Layer 6 of a small transformer language model trained on English Wikipedia (11 layers, counted from 0, width 64).
A neuron adds its activation times its output weights to the MLP's output. To switch it off is to set its activation to zero at one token and run the rest of the model.
A neuron's activation on a vector x is SiLU(gate . x) times (in . x), where the dot is the dot product.

Input weights of the MLP neurons that the questions are about. A number n stands for n times 0.0019.
n17 gate: -3 -27 94 -66 -187 124 10 113 273 -122 -141 -355 150 44 25 -234 147 -53 -47 -67 85 19 230 34 48 -16 133 -178 -50 -109 91 -133 -83 -1 152 128 -79 -89 141 -151 51 -199 5 -219 238 -270 19 83 -112 -67 113 -8 -100 78 42 -89 -59 -103 121 128 29 63 -168 -19
n19 gate: -45 -88 -17 -13 77 -125 -39 -17 -175 -58 112 48 79 24 88 -9 -76 28 148 191 -160 141 -42 96 -102 -70 -112 -223 -112 96 26 19 39 188 18 84 -221 -24 -34 39 387 -287 125 -157 20 -160 -33 -105 239 149 -105 -64 -114 214 -182 -63 -130 135 -69 211 -174 182 -142 253
n28 gate: 96 167 -24 -133 27 -17 -247 193 -88 -58 -163 -46 38 106 -7 176 -136 139 -188 108 70 -67 -95 -25 -55 7 87 -104 78 152 5 171 28 36 -97 -5 -106 242 170 18 105 21 -53 -167 93 -117 138 57 34 -112 -88 -59 41 56 -95 -171 44 11 152 -173 68 299 116 -17
n37 gate: 7 19 -180 76 186 -84 -170 -158 88 -153 60 -59 -425 88 -114 -51 -141 -86 -251 221 -63 185 -87 -87 121 47 -55 -222 212 -86 122 53 -14 -289 166 -135 -159 -244 206 -214 -207 25 116 -13 135 69 -232 312 -2 12 34 -107 -38 107 -110 -78 -82 65 155 -12 -286 161 -72 43
n79 gate: -105 -2 -315 -40 -322 102 179 275 -2 113 -47 143 237 -54 181 10 -116 0 -85 262 52 226 -2 79 30 -149 -129 -49 -200 -120 128 -49 -25 -115 -120 2 -130 67 172 -131 60 211 -98 114 -39 102 -97 91 157 -152 75 -19 300 -194 -221 -26 136 190 -71 191 -12 -110 30 -16
n129 gate: 168 112 88 355 92 176 26 -36 -198 140 81 88 -75 -122 316 151 53 81 54 -212 114 45 -138 -32 93 -347 62 -226 -210 228 -103 -80 48 -3 -147 34 -73 57 157 -1 94 120 -187 -15 25 -103 143 -210 -118 -22 -70 -153 223 88 -29 -116 49 68 273 121 -55 -143 73 -145
n131 gate: -206 105 -61 185 48 -107 -55 -236 141 123 -43 -57 -152 -43 -19 -60 70 -94 200 -172 58 160 -184 -93 126 -56 69 70 163 -25 46 75 13 26 65 -110 144 24 94 -261 -256 237 213 -62 -108 95 62 147 -114 157 -25 -195 96 -48 168 179 -64 -52 122 49 -78 57 -29 235
n149 gate: 2 167 134 -13 85 -27 12 -124 -27 -205 175 -229 -43 -166 -88 -67 -318 -50 -89 104 -203 -78 -180 -208 227 293 67 180 -74 -35 -125 11 139 29 -39 161 133 -38 30 -33 -60 -221 -79 -87 175 -149 89 -51 235 108 58 1 23 34 27 -14 5 30 -42 92 135 13 77 206
n152 gate: 17 -15 -71 24 24 264 173 163 -59 100 -78 112 -113 -139 122 218 -108 -78 -95 -48 113 115 44 -111 -153 -279 -316 156 -129 -50 77 -210 -204 60 -24 -186 47 168 225 11 105 118 144 25 -105 -112 223 19 -221 -61 25 -154 144 -56 135 -91 -179 -42 308 84 -141 -281 114 -74
n185 gate: -40 -158 102 44 -148 -32 33 -55 49 176 -99 -142 162 -68 34 18 82 122 -212 208 3 243 -94 -32 -102 -121 32 168 -87 68 304 -64 -56 149 -158 86 -142 74 -234 24 68 56 -254 -225 115 -20 -37 -69 50 -17 -249 -45 123 52 227 -25 -120 123 59 -147 -37 -107 13 127
n189 gate: 297 -95 91 99 149 236 -17 97 72 -196 5 -131 -37 168 1 -1 220 -5 -130 -179 45 -9 -49 86 -6 78 38 7 -1 -29 -285 -145 -124 58 10 125 168 138 -46 -108 -53 199 10 -6 65 -92 -75 249 232 54 43 -155 88 5 75 44 -27 88 49 -27 138 -4 -106 -109
n17 in: -92 -93 17 -127 16 -137 -29 46 251 97 145 -23 -134 130 198 -150 -153 -160 65 -168 -112 110 -123 82 -2 143 85 212 22 122 -141 1 288 -324 -162 55 127 122 247 116 -4 -21 -7 182 -230 -133 142 56 -132 66 1 63 105 -61 -19 0 29 -147 195 132 -13 -99 -21 64
n19 in: 25 -168 -57 -3 13 141 19 -32 52 -78 -119 77 134 -16 -220 -137 -139 62 108 -10 220 15 50 187 -169 -254 159 87 -217 -94 -3 -287 -23 109 -290 156 -313 -141 -48 -189 -131 279 153 -77 65 -6 -96 -89 190 -63 -99 -154 -40 -151 -47 -82 -102 36 -44 -52 207 41 -57 -73
n28 in: 55 -159 207 17 35 28 130 123 8 74 97 83 29 -169 31 47 51 84 -7 48 -126 204 -28 -131 -72 -64 120 -129 20 130 169 155 -3 88 -69 145 37 -3 -123 -44 201 121 93 28 -107 -61 108 28 41 85 -109 -191 63 -6 390 -82 108 29 158 58 12 137 -21 -159
n37 in: -45 160 -5 135 -148 52 24 23 150 83 203 -218 -68 22 -122 -32 309 124 -104 -81 65 230 151 -4 75 124 73 -75 33 -82 -79 -17 94 -74 462 100 -5 27 -44 62 328 46 134 -77 -9 -68 -124 288 -4 254 109 16 19 -43 2 -227 208 86 189 -8 39 -6 55 108
n79 in: 51 -153 -23 150 100 78 -184 -78 -85 -202 -44 -126 -180 -67 9 26 71 -36 -88 -96 -71 278 125 -106 -170 -150 173 -90 95 -7 28 -4 29 12 81 -35 -35 -53 -95 22 44 -161 -3 40 105 -96 -38 -12 111 147 -120 -188 -15 136 76 11 -169 -146 55 -137 -73 -9 -31 64
n129 in: -3 -202 -151 -320 145 -12 108 -309 127 -28 -14 -3 -89 -1 8 -64 -13 -69 -101 -40 -10 70 60 -51 176 50 84 -79 -100 -135 -52 74 -218 -175 -120 30 42 -167 -194 -64 -100 -27 238 50 -146 -110 -110 -294 16 13 43 -142 45 29 96 -142 187 6 -14 142 44 -85 163 -27
n131 in: 167 -99 126 7 -1 -122 -60 129 -20 162 35 46 -209 -93 -13 -158 -112 -113 68 27 155 173 60 45 -279 -113 311 57 -108 22 -60 12 -251 -107 89 -43 -41 -200 -141 68 -72 -33 30 194 125 -21 -117 -129 63 -47 46 95 -104 77 -44 24 214 60 55 -26 -57 -3 -43 57
n149 in: -206 60 62 -166 -23 164 -39 -74 181 326 -304 186 -106 48 4 -101 3 -5 -117 237 346 -6 -90 -115 55 3 -84 63 75 34 -97 -244 -29 -159 177 82 78 -145 107 -51 204 -136 -20 94 -240 101 -46 131 -42 233 17 203 22 193 52 -112 137 -65 -162 109 -62 -119 -52 -130
n152 in: -19 -62 84 -82 79 -134 -98 -24 -204 68 56 23 89 -141 165 26 -95 -52 -119 155 47 -26 -105 44 263 139 -62 -325 -6 11 -55 -124 120 193 -21 -35 26 -99 -156 -7 -143 -139 -16 -53 -57 427 -195 104 55 -46 0 -107 -97 199 -127 -68 -119 56 -181 70 -98 220 -85 -95
n185 in: -220 -65 -178 -253 84 66 -27 -13 199 -85 -80 231 -231 68 188 -2 -19 193 153 3 0 -22 -190 -112 77 28 -85 -157 77 13 35 -92 68 -141 174 46 -20 -157 158 283 16 -67 -177 115 56 -27 -142 -128 118 -40 -10 58 -126 69 37 -137 469 112 -170 90 4 96 -134 -31
n189 in: 39 229 -24 28 -101 169 86 43 78 14 -42 -83 29 -92 14 -172 132 51 246 257 345 -6 126 125 41 -45 3 27 98 -127 95 -318 195 159 -121 170 -59 94 131 134 -8 111 -56 -38 1 37 -59 -111 25 -70 -61 144 105 -218 174 -110 171 -107 -10 51 -47 -26 -81 -288

Output weights of the MLP neurons that the questions are about. A number n stands for n times 0.00081.
n17: -52 -389 -130 -118 217 -112 161 26 -321 60 18 54 -88 288 17 -123 -61 224 -222 17 -204 72 -68 -45 -310 -128 -214 193 -195 70 -379 -87 26 50 -21 -123 -174 -198 -245 40 -26 164 -150 96 77 315 336 -22 221 -97 32 -35 104 -15 -275 -116 2 -128 0 15 10 -338 142 24
n19: -110 -37 63 -116 105 476 45 -204 -92 -32 221 -17 -107 -328 137 296 27 -101 -186 -99 -9 349 -153 -22 -135 36 -143 21 83 197 -13 145 273 98 44 -211 70 -7 274 48 73 -42 -125 102 -264 -243 200 -73 156 -56 -4 -56 16 52 -178 -146 -69 124 -52 157 -165 305 105 50
n28: 317 -106 20 -6 -20 247 -256 53 10 -45 -94 -188 320 -83 -76 59 -74 -143 -55 0 -131 -300 28 -37 -56 222 -40 -237 100 -67 201 215 46 105 137 -99 -37 152 26 -75 203 -74 27 -112 -66 -121 8 -66 50 32 216 154 -73 -128 -64 81 -14 318 105 48 89 -5 8 -60
n37: 30 55 228 -166 -217 32 81 6 -255 -170 -62 -5 165 75 24 -258 -90 -32 264 258 -61 -183 108 103 -13 112 58 -255 -103 -63 -258 -177 -39 98 -369 125 225 18 -207 56 3 -112 -246 -46 286 -198 -88 -398 -185 64 -80 233 -50 -82 -104 57 -134 -17 67 -150 -4 -185 -97 -67
n79: -214 -39 -157 115 -8 424 40 -2 7 358 -88 -74 60 -274 23 232 -198 -150 43 65 -70 170 209 162 114 -112 -145 139 -106 -123 -87 -40 114 77 85 70 127 166 88 -35 128 -82 -182 77 -48 146 -64 19 143 -204 213 -306 194 43 -227 -119 -169 122 -154 151 -118 75 57 104
n129: -158 39 156 38 -16 -125 31 45 -23 -198 -109 -231 255 4 -155 -161 183 79 -194 -94 108 72 184 33 -102 103 271 -48 -116 -111 -133 308 174 -65 39 58 -71 -196 -209 350 80 -70 97 75 -111 129 256 55 64 5 106 233 -79 -136 -74 -94 70 34 244 -25 67 -132 -222 42
n131: 55 -120 191 64 65 -52 10 -146 -171 46 66 249 116 111 -103 187 -186 146 -224 57 109 130 225 198 158 218 27 -241 -104 -60 59 110 -192 30 -33 125 120 14 -4 -7 34 18 -134 -136 -46 13 157 -53 -136 50 -150 -236 276 116 288 138 -201 -100 23 -78 123 118 203 134
n149: 203 -160 18 242 -88 -36 -42 -168 -69 -169 236 7 -185 46 -62 -10 -4 -38 144 16 174 -154 311 -201 -127 -413 -10 193 5 115 305 -36 119 121 74 150 56 89 131 -107 -145 -82 -134 76 252 -65 -38 -146 -76 29 12 -90 -157 70 -112 -170 -43 267 105 199 -220 261 129 61
n152: -122 291 -12 246 124 -50 238 151 -130 -155 -186 8 215 35 129 -251 -255 -42 128 -72 207 -26 -283 95 -46 -57 159 192 8 -14 72 -110 -227 -18 136 113 122 -34 173 -144 -80 -217 140 27 -152 -91 -158 36 179 75 -135 337 237 -175 348 -19 -59 -185 -151 277 -179 -185 158 -217
n185: -13 135 189 -56 162 -10 -23 -249 -337 3 202 51 19 154 186 -66 -3 -121 -239 123 234 162 198 96 123 -161 79 146 -152 0 128 -22 -175 189 -181 -205 273 159 89 -69 -197 11 -183 -310 7 -21 -65 98 -264 -45 -20 -239 220 -97 -196 -18 50 -104 -285 -71 34 -179 130 80
n189: 19 -150 -95 90 73 -285 305 -91 86 259 -293 -114 -81 -98 -94 14 137 -211 271 -159 -147 -128 53 -237 88 66 -78 171 -134 28 -80 181 -7 22 208 -13 -24 43 -63 124 -108 -78 -41 -124 3 79 223 -142 -78 -161 -39 66 -1 96 -188 90 -214 26 -119 -123 79 150 -100 241

Each question names a token from some text and the token that comes next. It shows the vector x that enters the MLP there. A number n stands for n times 0.0074.

Then comes g, the gradient of the next token's log-probability with respect to the MLP's output, scaled to length 1. A neuron's effect is roughly proportional to its activation times (output weights . g). A number n stands for n times 0.001.

"ill", then "a"
x: -114 225 161 223 32 -351 6 128 51 45 46 209 -88 68 6 82 25 186 30 87 -80 41 4 20 -153 88 143 9 170 7 -197 195 -48 -239 156 -18 34 49 -101 80 180 -197 143 46 59 -143 -5 5 -66 -15 66 78 161 -26 -26 -226 54 49 -66 310 45 -36 -21 -201
g: 2 -7 -233 74 -154 89 -3 218 167 -23 -167 148 74 -30 -137 226 -59 143 168 -20 18 14 -53 82 113 -46 132 -160 -180 45 37 36 -29 -196 116 100 71 151 -19 -187 146 -146 -69 188 -52 -105 173 325 175 3 -147 -40 -155 -11 -55 61 100 -214 -17 134 72 -8 164 5
Which neuron, switched off, lowers the next token's probability most? n19

"Q", then " |"
x: 129 -315 92 95 31 -344 -125 -152 91 -13 -32 -6 95 -69 -92 -231 -17 77 -133 165 -105 38 -90 68 -41 42 208 179 -50 -79 -66 -75 -104 68 90 48 48 86 -264 164 2 9 -7 -60 263 -64 15 -142 32 282 27 104 -53 127 -222 127 -131 21 -15 30 316 -107 -52 4
g: 106 -123 -121 44 74 53 -251 54 11 26 178 146 -274 90 -53 8 0 -69 222 -205 -140 -93 -26 24 -45 101 225 144 -137 11 -12 26 252 18 -91 -188 -333 -2 -30 -48 165 73 66 -61 -20 155 -129 -170 162 -56 2 52 -29 -40 271 186 120 42 -30 -62 64 -19 45 -111
Which neuron, switched off, lowers the next token's probability most? n185

" V", then "erm"
x: -3 8 -75 20 -195 -303 -144 -356 -20 -187 -211 -46 -54 279 40 45 -109 -82 85 31 89 153 -33 -96 72 -41 -130 127 57 -118 -116 60 160 26 15 -63 -103 172 -53 -9 145 75 -245 93 45 -208 152 6 -60 177 15 -129 179 -38 -132 -31 70 100 -116 -133 195 -180 -1 -160
g: -62 -94 -207 54 -157 -59 248 -33 -123 -42 -17 -97 -37 -53 -30 53 -217 19 75 8 -22 208 189 -203 -69 -58 123 51 -4 -170 168 -178 -163 -95 -1 23 -232 -95 -45 45 -43 69 -90 -201 130 251 69 -63 -125 -79 -221 88 -35 204 206 -89 -51 3 -186 98 -64 -183 147 -60
Which neuron, switched off, lowers the next token's probability most? n28

"ot", then " H"
x: -161 170 106 292 126 -114 -114 -53 -142 73 19 45 -72 11 -160 -82 -34 0 127 47 26 116 140 193 184 -18 -70 124 35 -24 -159 -100 -437 93 134 -136 -28 47 145 118 97 108 33 89 -144 -132 -99 -95 -104 64 -105 -111 -100 -14 355 345 -100 270 -166 -51 56 75 -78 -37
g: 79 -224 -127 225 146 -120 -7 -20 -230 5 -8 73 52 -27 -132 279 -161 -146 57 236 -106 -156 -36 -50 -65 -13 58 180 -19 -33 -174 -5 -150 -126 95 -99 71 -92 -155 -270 -48 103 -1 41 -94 258 143 -44 -99 -19 41 -97 236 -112 -49 -48 69 140 22 -79 -10 132 -206 -4
Which two neurons, each switched off alone, lower its probability most, in order? n131, n17

"ys", then ".\n\n"
x: 29 -112 -3 5 -25 -366 78 -59 194 -12 27 26 -238 90 -121 -108 -59 121 64 20 83 -237 134 -36 -130 57 -10 88 -1 46 97 -116 185 -94 115 -43 128 37 -151 138 89 204 -61 -54 -58 17 106 -248 -62 -290 132 122 37 51 -17 203 122 137 -105 336 36 -4 -164 -157
g: 47 -207 31 -119 -92 24 136 172 -92 -64 121 20 -55 106 124 2 85 -16 45 -47 -194 156 -89 268 233 142 200 -33 39 132 -65 202 45 -91 59 -155 -98 227 75 119 73 -8 194 69 179 25 2 -268 30 -128 -217 121 -86 41 67 58 12 -122 201 -87 68 -145 -192 21
Which neuron, switched off, lowers the next token's probability most? n185

" |", then " L"
x: -6 -339 72 30 -170 -338 -75 -26 60 69 105 -305 189 -21 40 8 217 1 -194 198 49 -104 23 99 -258 79 123 3 99 -117 -180 -147 -7 -170 -75 -3 48 -26 45 -37 63 57 60 -118 56 131 -83 150 -69 85 -236 -45 -158 12 100 -105 -23 -21 -1 32 170 17 -37 130
g: -112 -78 -25 -120 -221 253 -325 265 -160 -208 -98 -51 -82 -111 56 -54 197 -88 185 60 8 -39 142 -136 -7 -73 -141 -10 53 -106 59 -80 61 136 63 18 7 127 -81 219 6 14 145 -244 1 -52 57 -159 -213 11 -100 19 20 89 -166 34 81 106 -135 136 84 99 150 -42
Which neuron, switched off, raises the next token's probability most? n17

" |", then " W"
x: 22 -346 74 21 -168 -330 -73 -15 62 60 84 -310 191 -21 72 -18 238 5 -164 152 35 -83 21 91 -253 35 108 25 114 -129 -198 -146 5 -143 -66 22 57 17 85 -22 59 35 69 -119 50 151 -96 135 -71 109 -229 -23 -154 -14 103 -109 -37 -22 22 22 180 -10 -59 154
g: 36 -29 88 -113 -99 70 -241 310 -107 -151 -82 29 85 4 137 10 69 -75 91 104 17 98 142 -98 -46 -149 -37 -202 -41 -187 90 -109 -30 27 -96 -62 -81 153 -140 57 -24 14 68 -78 141 -79 -51 -116 -334 -151 14 -42 -124 112 -227 -174 276 -89 -99 50 94 251 73 -89
Which neuron, switched off, raises the next token's probability most? n185

"ri", then "f"
x: 30 -151 -183 91 -149 -56 119 -68 -77 68 -22 -80 121 -232 105 172 89 -128 -243 104 120 -164 -101 62 -38 -160 -79 76 -288 -100 -230 107 -197 -70 50 -238 191 -60 -177 106 -164 184 147 27 -153 27 181 -168 10 -40 -145 -102 169 -17 1 -324 -117 113 11 90 128 32 -105 -95
g: -193 157 152 -128 -50 110 173 -54 72 -202 86 53 -110 -51 4 354 -106 -129 71 -141 199 -27 103 70 60 -44 -44 -10 207 331 -101 -68 -102 39 55 131 -91 73 143 64 84 37 76 105 70 -102 61 101 166 32 -228 189 -89 15 76 11 205 -17 -51 77 -194 24 -98 -135
Which two neurons, each switched off alone, lower its probability most, in order? n152, n185

" c", then "augh"
x: 174 -43 -262 72 -75 -298 -109 211 -182 -141 55 66 -58 45 -132 63 10 -31 20 -9 73 3 162 34 203 5 128 -18 209 -199 -44 35 150 82 59 -274 7 344 57 183 69 287 17 -63 3 -55 212 0 -113 -13 267 -128 101 43 47 106 75 48 -2 -34 133 -12 106 -41
g: -2 61 -189 -47 196 65 -115 -82 -83 -88 7 -1 -134 206 246 -24 -35 -113 -156 204 109 41 26 -220 -39 151 -71 34 -102 30 83 133 -5 -3 21 57 5 -40 -80 -141 18 46 -40 -16 140 -375 38 27 -54 56 -202 -99 174 62 169 -240 19 -62 179 52 -33 -105 80 -342
Which neuron, switched off, lowers the next token's probability most? n149

"th", then "ality"
x: 122 -62 -54 -61 33 -185 36 45 -61 -121 208 -41 -44 310 -214 86 16 71 15 120 -44 -203 -68 43 -74 165 317 -197 113 -115 -250 15 123 -112 108 -131 190 -145 219 209 27 -184 -56 31 28 13 69 11 -4 -116 197 -92 -26 -151 44 43 18 33 13 -343 184 -25 75 32
g: -95 -33 -10 272 33 -156 133 -190 35 11 -101 142 -171 -129 36 -58 221 -6 -190 -3 -224 40 -55 -110 189 45 -153 22 -104 -243 120 57 152 172 -2 -90 -101 15 -7 116 -145 224 -43 24 209 9 61 -1 35 8 -26 56 282 -56 244 -242 -77 -72 -102 -26 76 116 -13 1
Which neuron, switched off, lowers the next token's probability most? n28

" |", then " "
x: -76 -275 19 -32 -122 -373 -91 -84 94 141 144 -159 131 -5 128 -66 301 72 -44 90 137 -125 72 38 -243 109 36 -22 84 -85 -285 -145 114 -117 -16 -29 32 -70 89 -65 31 43 -27 -86 9 10 -94 107 -120 39 -90 21 -102 48 80 -153 56 -97 67 39 126 6 -13 85
g: 117 3 -246 -139 -139 -53 147 -142 -164 235 57 269 147 -85 1 -59 -36 -76 -83 -232 165 108 59 -43 -121 141 -148 216 82 -56 -20 11 50 -52 -25 134 92 -161 -170 89 -65 27 -13 261 -20 -19 89 133 261 58 -94 72 145 62 230 72 -89 -28 14 43 -82 -86 53 191
Which neuron, switched off, lowers the next token's probability most? n17

" for", then "eg"
x: 81 28 -95 12 145 -282 28 -99 -110 27 -142 -35 -39 69 67 -61 -137 -5 51 -78 100 -140 -128 -17 27 85 2 -114 218 -32 -281 -186 149 -81 109 -137 -158 -134 -80 -294 -56 2 -170 -21 -61 -46 124 -60 -256 -240 89 22 -82 -49 -76 81 -126 94 54 59 254 70 126 -173
g: -33 -115 -26 378 23 -160 76 62 -123 46 -119 72 137 200 -14 13 -88 17 108 193 18 71 -26 -110 -177 48 -109 304 -261 -132 72 -25 182 129 66 -132 -209 229 -83 120 -76 -29 -87 144 -77 -76 -138 -97 -67 123 -65 -171 9 -62 -38 -80 -65 57 -3 -173 4 32 157 -121
Which neuron, switched off, lowers the next token's probability most? n28

"rest", then "ed"
x: 124 132 81 155 107 -300 83 -18 263 162 -9 -129 -272 -154 -38 -17 59 199 77 151 -243 -181 77 116 -31 16 90 1 158 -316 -102 32 270 -101 -101 -83 118 43 183 122 -81 104 -38 -26 -60 -36 -68 -155 -95 108 -206 5 62 -68 84 -11 -52 117 25 122 40 -152 -118 -95
g: -166 143 -48 -37 21 100 16 -140 41 67 -48 -17 -39 -117 223 78 64 -24 78 154 -170 -66 155 -143 143 137 -255 169 39 151 20 -101 -155 -70 91 -104 13 87 339 -130 110 28 67 -213 8 11 -34 -54 81 -165 -37 -4 123 35 114 -292 111 -72 -157 7 -247 84 210 2
Which neuron, switched off, lowers the next token's probability most? n17

"==", then " B"
x: 220 33 -7 55 -49 -108 53 105 143 -50 -190 -161 96 -115 -121 -53 76 41 -99 -143 78 38 -3 -18 -265 28 -3 -92 88 -311 -21 -156 139 -39 -4 -255 42 -53 57 223 95 417 -254 25 -40 78 -72 175 -75 -209 84 -315 -103 -86 42 -85 -145 43 -11 112 87 227 -222 -28
g: 81 83 -101 -87 50 7 389 10 23 250 64 35 -26 -44 -27 233 107 -50 37 34 -63 -164 -98 26 90 -23 -91 93 88 108 -209 -179 100 -209 87 -168 -223 81 154 -136 -96 -106 87 -172 -155 18 -125 -73 -12 -90 -16 -93 -16 110 -11 -119 230 235 68 107 -106 -148 43 -127
Which neuron, switched off, raises the next token's probability most? n37

",", then " c"
x: 216 -111 33 -130 44 -279 -63 129 -58 -78 26 13 -146 119 -112 -11 -12 178 -6 -73 96 -42 -40 175 -310 312 -91 2 177 -103 -51 -201 73 66 86 9 150 -271 134 1 -149 76 36 -113 -168 -192 -71 17 -12 -76 126 -106 -61 141 -15 -98 150 88 281 245 151 -152 -77 -31
g: -265 97 14 54 -138 54 -22 -2 -13 -141 56 221 84 -97 -128 87 199 -340 228 -45 65 91 45 177 178 -13 -143 34 33 -41 -23 -69 45 193 -64 38 -36 -78 -9 -151 -164 -52 16 -167 -61 -17 -77 -17 -198 -67 -159 -102 62 -69 154 -185 77 258 89 203 -104 174 99 66
Which neuron, switched off, raises the next token's probability most? n17

"==", then " My"
x: 243 27 -10 74 -93 -92 83 97 153 -39 -175 -149 94 -117 -135 -42 84 40 -107 -178 123 78 4 -4 -232 5 -16 -78 109 -289 -2 -173 183 -22 6 -258 40 -37 63 250 82 426 -226 37 -37 79 -69 135 -65 -246 85 -282 -90 -87 -4 -60 -142 26 19 126 58 246 -217 -20
g: 200 25 52 9 27 -124 101 106 124 136 -50 147 -147 -50 33 26 17 -130 195 60 -82 -89 130 110 -70 52 -261 27 127 -70 -155 -131 -118 19 -12 99 -38 -73 275 -254 -163 -141 -35 -141 -111 -122 124 28 -106 10 101 -57 121 273 -93 -23 111 286 87 114 -195 -141 122 -34
Which neuron, switched off, raises the next token's probability most? n129

" where", then " he"
x: -1 87 80 -274 83 -127 89 48 -109 -187 -97 72 -56 158 102 28 -125 -87 -41 -166 86 -167 -67 88 -95 221 -33 -105 316 -158 -269 -110 26 -82 192 -89 7 -53 33 -17 51 29 -128 -43 -172 -1 230 43 -13 -7 338 -49 -82 237 -39 -81 -3 44 160 -89 195 -88 71 -104
g: 143 22 9 -223 289 3 -67 162 22 93 42 -184 8 -77 79 170 -32 -53 151 237 -23 -34 -157 -215 -49 -150 106 -24 -62 121 54 206 -20 -221 76 -12 -93 11 -83 -95 88 -11 181 63 -39 -76 54 -118 298 -84 121 31 -116 65 -32 -265 -23 -96 110 41 -126 -122 -235 -127
Which neuron, switched off, raises the next token's probability most? n28

" s", then "ide"
x: 24 -170 -73 -72 -177 -326 -164 70 -97 -92 8 -2 -151 121 153 -107 124 177 61 217 231 92 51 -59 115 55 1 16 274 24 -7 107 -1 161 74 -112 130 -98 -55 41 158 50 -50 -43 -127 146 15 -278 -115 -49 120 65 15 243 -84 18 -79 -78 -109 -84 199 -200 111 -228
g: 243 91 -234 115 166 -57 -54 0 -42 51 143 -191 -67 -58 14 -221 -55 -203 271 142 -67 -20 107 121 29 -65 105 -180 75 -163 -212 -5 -36 76 37 -35 -131 -19 -35 118 -220 -87 -33 88 -34 298 -74 -11 212 -42 -23 -55 -73 -50 -96 68 95 -220 252 -23 104 28 -57 -80
Which neuron, switched off, raises the next token's probability most? n19

" him", then " to"
x: 116 -113 82 -178 36 -176 120 108 14 246 47 39 -275 87 134 -67 -113 49 31 141 28 74 38 10 2 374 139 -44 250 -24 -226 237 228 -182 68 8 28 -131 -13 -66 208 -143 39 -36 -113 -110 171 -174 -38 -178 -99 -139 75 158 -18 23 70 74 -112 -13 85 -61 -70 -141
g: -239 -155 6 110 178 -40 -29 194 127 81 -36 43 93 -20 -29 164 20 -128 11 -129 -52 133 156 -54 45 67 60 38 149 38 -19 -279 -197 -216 -117 234 -59 -93 102 33 149 -220 -38 -44 5 99 -16 187 -38 -185 -56 -82 80 -7 7 -33 -80 -138 -29 -21 320 -120 199 -211
Which neuron, switched off, lowers the next token's probability most? n19

"ant", then " m"
x: -200 -45 -87 12 1 -242 209 -50 135 140 -59 75 9 214 -127 50 -15 242 270 -215 -28 -146 -204 7 -155 144 223 -12 92 -105 -114 -78 49 39 158 -182 13 77 -85 108 155 -91 76 65 -19 -11 123 -90 -251 -58 52 -167 75 -269 121 -91 -45 178 -14 227 42 -161 -87 145
g: -106 -67 -83 -124 208 135 138 -19 -63 -75 -29 207 114 -131 -70 199 112 -190 67 -135 18 -36 -172 -85 43 -74 -212 199 106 88 -4 1 29 -30 23 -110 -232 -174 -124 -104 0 72 80 43 154 130 -58 -22 -91 160 93 -222 -237 195 -68 -145 170 136 -89 -12 -239 -27 159 13
Which neuron, switched off, lowers the next token's probability most? n131

" n", then "on"
x: 179 14 -35 -93 -104 -168 -5 15 -146 82 -17 179 118 -44 155 172 -34 183 88 66 330 -78 206 25 220 92 33 21 -2 -124 141 43 -45 177 54 -193 -156 259 -152 -59 -99 -7 -184 83 -138 -38 171 -48 -120 233 124 45 -12 -26 278 188 99 -91 77 28 305 117 -46 -178
g: 87 -111 -87 34 101 -47 231 50 -187 104 317 129 59 -14 -15 200 -260 139 -4 148 105 102 126 -25 -154 127 102 -117 -16 -137 -57 -62 67 -98 55 -2 -80 -113 35 -79 158 86 25 356 -1 -68 -73 -70 153 29 -101 112 70 -136 77 -66 129 -34 -86 88 5 -318 133 -95
Which neuron, switched off, lowers the next token's probability most? n189

"ron", then "t"
x: 131 -14 -59 -31 55 -67 33 69 266 -117 43 9 33 78 -72 -21 -60 156 146 158 -182 -191 22 45 138 140 -185 120 -71 -68 -66 -50 154 -63 122 -100 -16 -40 119 75 -141 -62 283 -5 -281 311 -108 -146 -203 -226 26 -40 -108 67 109 -56 -361 106 13 322 124 -149 85 -190
g: 138 186 68 0 -17 27 -65 28 36 -17 88 101 35 59 196 102 -96 160 13 160 -104 -127 -198 -87 118 55 1 -274 -74 -136 -16 -174 88 290 164 85 -48 -188 -113 184 -60 39 37 -29 -67 -346 49 124 -54 -47 -98 31 200 59 -178 46 -113 37 114 -94 -28 114 -262 -104
Which neuron, switched off, raises the next token's probability most? n37

"enc", then "ing"
x: -154 -2 -229 202 14 -206 -20 19 121 137 -180 88 -15 67 -288 114 -107 135 47 95 -161 -111 421 -28 -110 -50 18 48 -82 -75 -172 -22 -28 -22 92 -86 142 154 161 157 178 80 212 -126 63 -6 -118 -340 -82 129 140 -40 -67 -107 -73 -146 -129 40 36 182 59 -96 -31 -77
g: 41 179 122 -64 197 -110 158 -2 -149 -27 99 134 89 46 -95 -55 -8 239 111 -43 23 61 -57 78 71 10 5 -205 164 163 67 54 267 -2 40 -81 -2 155 27 -141 -220 76 36 21 59 -4 -129 -382 36 105 64 -132 -251 -98 104 155 97 68 -32 -96 170 206 -143 -41
Which neuron, switched off, lowers the next token's probability most? n152

"ten", then "se"
x: 167 -223 57 -76 146 -170 40 -9 -166 6 -154 -33 -57 4 180 109 -194 192 131 100 247 -350 37 -192 -113 116 1 -6 98 81 -78 56 330 -37 153 -106 42 -59 18 100 42 186 14 -49 -89 -23 -53 -349 -213 -189 121 -192 -43 99 221 -164 -45 70 -148 -70 52 6 106 -47
g: -6 62 185 65 -83 -27 51 105 72 -90 -9 -90 -113 79 98 96 -83 -144 52 193 -207 -194 -75 -32 -73 71 -188 -39 -248 129 33 19 -88 234 -232 173 70 -124 -225 -62 -122 58 139 94 -10 145 152 -133 -16 117 74 -47 121 88 234 161 -164 80 -45 -95 -60 5 18 -304
Which neuron, switched off, lowers the next token's probability most? n37

" T", then "ourn"
x: -130 -85 -174 -63 73 -348 22 -221 -166 -111 -220 89 -84 60 -204 -101 28 44 -84 41 245 6 142 93 68 -77 26 219 132 -248 1 48 32 118 -95 15 -59 21 124 82 89 4 -159 -97 155 35 -12 -2 64 123 -91 -201 -88 23 201 -12 -137 61 -115 -30 238 -170 -26 -187
g: -99 178 -23 48 67 -68 217 85 33 8 -33 141 50 -153 7 -119 216 -160 -165 63 30 -103 83 -307 36 -273 273 -31 6 24 27 15 -10 -151 -112 -233 -9 -58 -11 -91 -157 3 -213 -172 162 72 -21 49 -255 -98 242 -114 -76 21 -57 -21 94 -47 -45 -56 -99 -130 137 -89
Which neuron, switched off, lowers the next token's probability most? n19